Layer 5 of a small transformer language model trained on English Wikipedia (25 layers, counted from 0, width 96).
A neuron adds its activation times its output weights to the MLP's output. To switch it off is to set its activation to zero at one token and run the rest of the model.

Output weights of the MLP neurons that the questions are about. A number n stands for (n - 500) times 0.00081.
n17: 412 617 242 482 640 383 687 814 652 602 407 496 488 441 607 391 662 274 504 757 862 444 514 408 595 626 627 470 653 548 385 212 712 227 368 528 632 387 208 611 451 408 469 319 722 403 478 341 663 735 432 346 366 527 457 342 635 672 480 396 429 718 309 548 708 525 522 557 469 592 458 329 585 119 491 609 610 542 522 366 376 470 612 482 456 351 716 420 309 543 344 679 616 425 480 448
n20: 446 370 628 394 762 592 623 753 394 407 455 385 491 632 598 359 494 442 458 335 627 570 593 207 438 574 403 441 541 563 545 575 516 513 355 521 451 359 387 390 595 402 480 443 378 316 547 484 386 619 315 596 573 361 532 574 433 418 503 573 604 678 379 691 564 583 500 395 585 400 450 565 413 437 614 586 490 623 289 386 520 432 459 669 567 503 665 532 786 431 609 494 448 449 599 612
n25: 633 556 466 387 462 551 525 608 551 694 409 429 386 458 568 626 500 354 539 586 603 426 455 504 413 405 482 198 800 376 590 654 441 358 617 513 527 241 475 475 534 424 507 633 296 639 584 521 782 442 473 391 549 537 508 486 514 427 376 390 555 479 530 421 570 319 617 459 421 445 672 527 316 493 411 322 662 749 362 795 375 521 514 406 610 393 587 766 679 464 225 420 550 535 520 490
n108: 459 434 680 508 504 631 779 589 381 481 452 582 209 463 575 459 676 545 342 409 178 419 448 612 447 668 452 485 504 485 528 579 485 388 358 521 376 364 202 459 535 665 320 558 683 450 446 425 658 630 615 579 361 387 649 493 445 655 408 563 411 601 480 454 725 533 765 589 429 593 479 375 500 413 478 362 558 256 865 546 450 306 376 572 562 554 471 372 475 575 439 624 263 602 590 563
n123: 428 562 696 399 561 515 451 604 580 592 434 349 417 396 436 585 659 357 545 561 378 434 575 346 639 615 354 516 413 435 503 483 646 443 549 659 377 487 497 586 858 450 493 464 454 352 579 561 464 425 262 399 612 567 574 608 399 466 362 619 345 548 439 340 431 381 651 530 326 533 475 567 446 351 532 480 635 615 587 479 517 430 686 324 572 695 547 468 486 365 435 500 696 456 470 515
n126: 217 557 528 587 662 611 643 507 761 578 465 592 411 632 388 368 467 467 615 369 571 663 500 359 583 537 312 510 445 463 549 335 398 415 386 581 538 571 620 409 524 519 400 439 568 406 590 697 520 217 418 510 541 510 388 490 571 482 567 540 503 604 653 580 448 251 704 413 565 668 572 587 494 358 484 277 453 674 490 391 551 646 503 476 433 348 475 335 576 418 470 366 484 440 531 491
n196: 294 455 522 583 423 357 580 428 483 474 448 471 374 709 395 551 520 555 506 503 683 522 250 613 494 481 558 576 412 417 530 524 559 526 618 596 587 591 681 529 500 588 533 173 651 461 387 509 628 583 346 565 378 473 404 433 509 521 459 486 470 486 293 513 516 526 432 514 616 494 414 586 613 429 561 595 398 573 497 528 482 272 629 515 402 441 395 596 397 523 621 571 398 548 658 535
n219: 642 449 321 416 413 454 563 486 582 331 552 592 557 351 520 336 634 373 470 448 453 395 437 450 464 416 367 556 528 591 305 428 567 389 620 551 563 667 353 667 401 471 433 608 350 439 429 316 399 393 579 607 586 527 688 480 378 306 460 622 689 536 490 522 647 446 560 534 531 520 727 544 406 725 493 493 497 694 586 357 493 396 576 382 336 693 522 385 453 530 663 398 562 427 731 503
n224: 613 464 559 547 621 696 412 457 518 301 332 525 246 402 469 540 429 432 497 464 532 503 388 316 431 376 497 731 526 453 414 711 374 528 590 557 513 406 525 617 361 599 500 433 416 713 475 671 490 371 249 327 506 564 603 460 625 544 352 359 474 358 405 593 598 600 605 561 542 376 514 627 500 525 679 462 516 467 455 512 570 663 557 562 497 545 599 398 572 494 550 506 491 413 594 390
n227: 396 805 482 300 451 494 513 386 488 666 442 483 530 552 400 558 580 466 593 392 346 395 385 637 588 373 441 522 464 414 529 627 512 401 608 529 430 680 554 336 438 324 567 519 368 494 548 435 621 415 561 631 618 668 428 553 411 650 480 503 686 429 441 355 384 606 557 391 441 628 647 420 568 582 481 465 340 642 506 400 420 460 494 710 665 485 569 493 310 541 434 542 307 648 527 543
n238: 363 512 535 454 565 419 655 801 449 577 375 369 774 257 834 411 668 443 599 379 479 342 517 542 347 484 459 293 422 597 241 690 420 557 516 534 526 387 287 352 384 472 450 572 619 437 538 710 496 366 680 526 516 808 305 345 532 423 569 745 563 774 618 628 531 424 836 407 668 323 486 344 500 525 455 680 394 404 376 547 356 161 643 574 424 441 464 649 491 356 483 628 471 416 461 504
n244: 500 336 616 592 363 674 260 534 771 488 635 504 602 364 780 280 512 379 248 364 520 526 171 645 484 623 554 338 653 335 504 636 363 617 591 680 521 492 528 696 553 603 608 374 451 246 560 366 476 416 390 546 630 373 552 414 577 440 614 544 464 711 521 535 500 389 492 533 492 456 595 321 449 440 433 488 476 279 492 582 472 480 299 434 367 390 416 621 723 232 675 630 728 672 493 712
n275: 333 348 490 646 394 674 613 792 247 641 459 601 570 637 420 476 469 562 556 357 607 605 448 457 353 312 352 395 649 418 506 394 490 493 466 474 411 578 574 691 529 547 546 694 468 457 468 709 543 574 406 489 480 605 454 617 217 491 578 468 579 500 459 550 370 446 450 638 365 539 184 338 507 419 607 266 386 497 485 467 719 465 513 588 642 436 514 481 403 591 465 547 712 689 334 429
n287: 728 349 420 627 618 364 484 371 400 326 520 377 473 602 512 531 643 405 400 429 360 515 521 586 601 257 623 407 357 737 463 500 721 794 141 621 355 426 398 572 604 640 427 451 471 353 516 676 566 362 481 563 309 438 615 639 767 429 515 466 446 667 462 372 649 656 512 610 672 401 509 500 488 363 532 590 627 752 462 386 113 456 345 736 549 373 430 618 305 396 524 457 404 694 504 593
n308: 640 537 498 415 548 422 469 492 582 455 484 543 381 409 502 514 462 495 333 433 488 487 472 493 474 484 559 464 602 558 425 435 482 450 509 485 558 446 618 505 684 317 471 505 488 493 488 471 537 386 462 477 500 544 442 467 675 496 589 648 427 687 487 550 453 421 549 574 450 324 362 647 599 558 372 437 468 666 396 545 598 483 511 585 451 523 484 448 661 445 459 604 386 560 489 500
n371: 475 472 357 620 338 500 380 581 384 440 423 545 462 412 439 451 550 479 493 354 507 665 564 365 381 598 507 453 586 577 593 699 445 603 407 497 618 455 598 518 735 361 369 673 26 580 526 361 335 613 510 515 556 474 618 677 486 459 500 683 493 653 636 219 477 549 650 561 493 540 371 568 574 356 621 598 441 514 545 527 507 585 517 617 624 207 372 719 373 153 446 538 521 434 517 590

Each question names a token from some text and the token that comes next. It shows the activations a of the neurons there, in the order above. A number n stands for (n - 500) times 0.007.

Then comes g, the gradient of the next token's log-probability with respect to the MLP's output, scaled to length 1. A neuron's effect is roughly proportional to its activation times (output weights . g). A number n stands for (n - 500) times 0.00082.

"en ", then "201"
a: 484 506 487 670 476 486 498 491 498 498 497 485 476 481 585 480
g: 596 451 583 629 186 591 570 435 544 689 178 566 553 431 712 406 615 321 401 502 528 585 466 609 547 588 592 439 366 666 586 491 453 544 338 440 553 711 451 567 505 429 307 284 680 554 434 687 649 503 446 754 558 291 709 371 467 518 375 451 496 266 379 677 625 501 604 522 685 507 560 549 394 663 529 531 489 451 369 495 579 349 339 302 614 423 386 399 437 281 693 611 467 374 618 383
Switching off which neuron hurts the next token most? n108

", ", then "af"
a: 488 479 477 494 490 482 488 488 488 476 494 480 476 840 476 513
g: 437 326 529 480 538 427 723 609 797 176 678 587 561 533 481 363 546 550 473 587 190 537 454 593 589 495 445 619 334 450 484 612 459 391 708 469 401 489 519 632 526 474 484 416 695 208 395 640 571 742 623 557 476 329 585 636 330 707 625 540 520 522 331 183 550 502 466 743 370 452 594 541 437 647 437 634 446 534 514 478 505 514 355 495 401 532 198 460 462 465 364 398 411 623 491 594
Switching off which neuron hurts the next token most? n287

"e", then "h"
a: 495 500 498 497 628 477 503 497 486 498 476 476 482 542 535 499
g: 638 609 479 465 593 289 245 410 514 611 483 399 503 738 560 453 531 390 432 598 249 443 603 409 584 436 482 510 592 663 628 465 503 368 671 703 674 567 436 577 321 749 634 389 543 499 393 633 569 453 421 147 607 632 431 530 273 561 269 640 574 692 558 354 249 361 464 402 651 490 554 563 566 418 485 476 391 519 603 431 432 746 729 576 419 627 258 605 441 479 470 397 427 489 396 513
Switching off which neuron hurts the next token most? n123

"o ", then "as "
a: 486 491 497 517 479 695 483 482 487 492 500 495 613 476 551 489
g: 602 245 535 686 353 642 712 554 383 526 437 693 439 493 452 474 673 624 532 641 494 598 452 630 394 380 357 432 676 688 461 388 540 567 420 420 441 317 464 478 570 475 572 504 216 242 237 251 430 543 392 564 307 657 675 598 579 574 473 583 613 542 437 607 563 542 333 646 545 648 321 670 339 332 674 548 574 490 489 270 648 559 419 369 665 281 578 642 469 629 457 527 495 434 534 374
Which neuron, switched off, raises the next token's probability most? n126

"el", then "o"
a: 487 492 494 495 476 486 500 482 629 481 498 504 482 500 476 483
g: 636 436 720 558 404 523 595 566 324 341 715 387 345 412 617 540 296 386 564 413 691 634 339 480 568 328 443 424 503 504 290 726 197 462 529 427 499 573 466 532 411 233 433 523 487 407 428 486 393 557 319 232 475 598 587 615 447 732 617 623 558 486 523 536 488 508 633 497 327 538 353 573 369 526 670 416 529 582 363 533 524 461 439 435 378 619 761 510 486 706 531 639 725 794 371 619
Switching off which neuron hurts the next token most? n224

"b", then "er"
a: 485 495 498 493 494 484 496 495 480 830 495 491 500 488 496 500
g: 443 559 646 543 425 648 358 350 463 389 422 489 398 605 375 480 437 485 618 429 511 533 627 480 496 669 553 548 526 527 465 487 512 416 578 540 631 489 466 642 532 636 502 395 470 425 660 361 381 616 249 525 403 443 92 685 676 610 498 565 404 391 361 501 710 592 768 542 514 394 593 327 642 357 648 481 276 428 557 531 626 482 763 394 462 284 326 430 345 647 404 687 382 823 339 609
Switching off which neuron hurts the next token most? n227

"er", then "re"
a: 493 490 488 495 476 492 495 582 476 476 479 477 488 494 476 485
g: 444 595 593 520 489 538 541 416 576 465 797 407 647 571 411 386 583 213 511 346 422 316 468 473 357 267 566 658 650 392 326 451 521 399 577 699 274 586 397 295 640 487 433 473 674 460 323 502 565 572 620 546 473 396 448 457 435 520 312 633 429 331 430 485 423 658 505 554 591 706 444 402 478 499 649 263 660 587 445 303 607 659 468 493 544 555 418 414 602 380 482 497 743 631 883 667
Switching off which neuron hurts the next token most? n219

": ", then "P"
a: 479 481 483 494 492 493 480 498 497 488 495 488 668 810 476 495
g: 483 787 408 440 439 526 614 544 269 812 417 383 411 434 547 658 264 679 577 480 554 505 494 460 454 230 551 679 427 482 713 451 305 543 299 738 448 459 383 475 675 341 859 476 311 482 595 564 501 407 690 304 432 570 325 509 389 654 601 461 507 457 597 350 496 302 599 551 652 633 504 511 654 611 468 457 416 475 411 456 398 353 647 368 439 463 607 542 581 485 596 665 409 426 404 538
Switching off which neuron hurts the next token most? n275

"re", then "d"
a: 496 500 494 499 485 495 483 490 476 625 483 483 504 496 480 500
g: 349 452 548 571 653 482 600 472 738 509 332 653 855 582 338 504 523 413 458 521 499 381 560 566 582 472 771 538 517 650 585 275 341 403 385 613 585 339 478 305 497 509 844 331 289 598 629 370 466 581 699 507 528 551 336 622 346 329 641 587 523 484 573 532 503 611 419 623 569 539 534 380 286 418 307 471 562 598 426 418 540 443 445 522 490 345 410 512 488 239 616 618 252 669 410 566
Switching off which neuron hurts the next token most? n227

"en ", then "un"
a: 499 488 503 476 499 500 478 494 499 500 499 518 566 718 488 497
g: 555 555 731 439 587 472 757 545 485 451 691 778 853 521 423 481 556 786 563 601 450 681 330 336 412 215 514 426 327 631 644 482 436 278 318 402 358 328 553 375 458 511 567 570 387 383 446 483 730 483 538 577 577 526 797 431 485 352 483 680 609 524 633 291 544 574 382 643 512 432 393 506 453 362 537 459 437 248 472 493 360 504 485 501 522 474 414 517 616 601 333 367 453 502 527 531
Switching off which neuron hurts the next token most? n287

"a ", then "R"
a: 491 476 493 478 493 496 485 499 492 491 491 499 666 476 505 489
g: 399 560 486 364 478 594 382 502 601 458 631 533 551 431 594 758 385 544 273 312 284 341 598 345 497 484 603 519 484 735 387 466 526 441 759 541 416 328 578 661 618 478 531 629 424 499 562 548 708 528 556 494 577 358 342 568 381 302 616 583 657 642 438 425 633 570 450 390 345 403 673 445 444 727 317 649 434 386 426 478 469 636 557 332 391 583 541 122 808 537 489 429 483 594 320 642
Which neuron, switched off, raises the next token's probability most? n275

". ", then "S"
a: 495 490 477 497 477 481 583 495 493 481 476 476 493 691 483 492
g: 428 496 461 541 295 744 794 550 484 536 637 468 283 514 645 432 544 530 572 437 600 506 426 232 334 856 505 699 526 584 571 585 578 491 604 711 475 619 555 348 442 358 685 270 596 639 420 476 493 498 593 523 502 279 526 581 476 452 679 439 557 382 488 447 502 562 515 541 439 487 427 339 386 747 566 580 507 507 411 372 294 311 715 445 506 245 578 578 363 232 410 576 622 354 390 494
Which neuron, switched off, raises the next token's probability most? n287

"ion", then "=="
a: 497 493 498 495 499 719 482 486 499 476 500 476 482 481 490 573
g: 553 477 656 590 400 600 487 789 634 450 259 635 319 427 574 371 572 389 347 613 508 431 459 534 555 278 422 346 529 776 573 573 593 484 498 404 671 390 442 454 399 476 500 477 330 402 575 723 545 261 587 509 531 459 544 785 489 414 378 686 373 479 571 508 296 642 417 628 400 575 459 556 470 604 803 589 526 590 432 533 276 565 374 402 559 624 302 421 624 386 271 610 280 533 494 702
Switching off which neuron hurts the next token most? n371

"en ", then "J"
a: 491 493 492 747 487 478 482 476 516 479 496 486 476 495 499 491
g: 415 632 628 325 482 425 391 429 453 370 680 453 593 584 411 656 313 467 635 532 461 565 391 564 330 333 451 789 355 442 564 761 510 620 721 450 631 547 565 432 400 729 509 501 536 575 682 705 349 534 620 492 585 403 317 450 416 601 512 359 446 424 568 378 442 614 442 416 313 398 736 499 606 524 432 553 369 433 658 431 310 407 592 754 509 543 520 444 558 582 474 507 132 705 261 391
Which neuron, switched off, raises the next token's probability most? n108

", ", then "and "
a: 480 476 497 493 476 476 478 495 491 498 498 497 553 730 479 635
g: 534 586 668 583 540 427 472 536 352 288 644 477 596 638 416 290 324 252 517 435 411 498 621 368 694 330 515 355 653 479 551 526 489 492 445 714 657 294 384 452 338 599 479 353 577 800 529 614 246 637 566 680 602 394 569 498 452 576 432 506 555 748 508 547 524 425 413 473 579 583 345 359 663 303 637 690 579 591 566 268 429 643 552 515 532 446 479 575 307 544 375 602 547 601 337 212
Switching off which neuron hurts the next token most? n287

"in ", then "19"
a: 477 486 476 502 479 476 546 477 490 490 497 478 486 490 538 498
g: 395 371 616 621 349 438 610 316 759 576 537 473 523 561 464 590 480 508 571 500 342 401 316 558 640 580 523 508 455 521 457 439 648 514 675 494 523 484 694 452 513 609 108 296 576 666 435 590 679 460 565 785 541 233 451 533 445 670 569 482 608 435 237 497 530 390 424 582 658 547 788 602 318 514 365 375 374 360 574 399 555 425 583 394 464 650 324 701 539 456 462 538 511 390 543 205
Switching off which neuron hurts the next token most? n196

"o", then "di"
a: 476 479 500 495 654 486 482 480 486 493 492 490 482 497 483 476
g: 558 658 497 474 465 547 507 625 631 466 351 479 436 651 488 498 533 409 735 592 678 277 337 623 496 327 505 733 440 307 462 417 527 577 301 371 420 501 496 687 445 578 647 528 605 554 334 533 731 380 415 773 692 373 467 517 480 489 606 475 559 519 863 498 397 565 404 508 417 555 672 460 267 617 320 420 286 496 326 513 339 612 171 543 416 494 390 541 634 368 641 476 594 417 397 605
Which neuron, switched off, raises the next token's probability most? n123

"he ", then "for"
a: 490 499 480 496 583 493 499 497 478 490 823 520 500 478 552 499
g: 436 305 434 545 461 528 703 517 526 603 595 730 527 430 308 528 742 336 291 222 605 269 599 538 398 697 323 499 635 565 630 581 364 490 630 602 453 529 408 619 511 822 574 506 344 521 600 468 692 341 578 387 640 530 618 393 441 315 467 268 350 448 537 651 659 821 556 540 606 374 324 420 479 446 257 619 643 306 503 436 423 476 490 529 371 470 511 490 554 476 552 522 480 456 418 590
Switching off which neuron hurts the next token most? n238

"(", then "N"
a: 908 491 490 497 516 477 479 482 529 476 480 497 484 476 476 519
g: 456 384 659 469 594 434 758 769 341 514 520 555 324 534 565 497 428 313 415 497 718 705 595 586 597 480 537 632 673 530 724 563 381 368 502 483 262 485 700 640 639 290 416 579 627 594 426 470 463 641 528 306 452 585 561 359 191 635 290 599 394 599 270 605 416 394 472 532 627 470 306 361 539 583 673 474 274 552 505 616 477 381 374 493 469 473 363 357 532 481 624 330 527 547 404 673
Switching off which neuron hurts the next token most? n17

"d", then "o "
a: 497 476 497 498 494 498 476 483 499 483 496 528 476 488 502 484
g: 544 360 793 514 684 304 524 536 165 642 544 448 506 437 553 460 388 488 339 279 399 671 522 356 533 539 304 605 429 391 387 483 559 551 603 504 502 359 409 445 608 627 501 480 481 442 634 333 396 536 349 496 385 429 453 673 569 531 585 499 385 796 558 769 513 552 465 362 709 533 437 581 344 563 656 394 521 429 362 439 448 374 525 762 293 575 562 733 524 533 512 543 854 567 414 345
Which neuron, switched off, raises the next token's probability most? n20

"y", then ", "
a: 496 476 499 488 483 487 486 499 496 496 500 485 477 688 480 482
g: 325 325 457 692 663 428 583 549 334 405 543 301 685 468 585 762 453 407 400 379 437 374 524 620 492 268 432 537 282 529 442 674 319 389 609 584 714 636 473 591 609 727 597 434 561 490 571 480 645 592 439 698 405 602 430 303 492 428 410 446 550 569 615 256 594 508 290 505 499 381 558 445 668 420 454 721 498 513 615 348 570 245 405 502 610 471 331 575 568 549 450 587 689 663 206 540
Switching off which neuron hurts the next token most? n287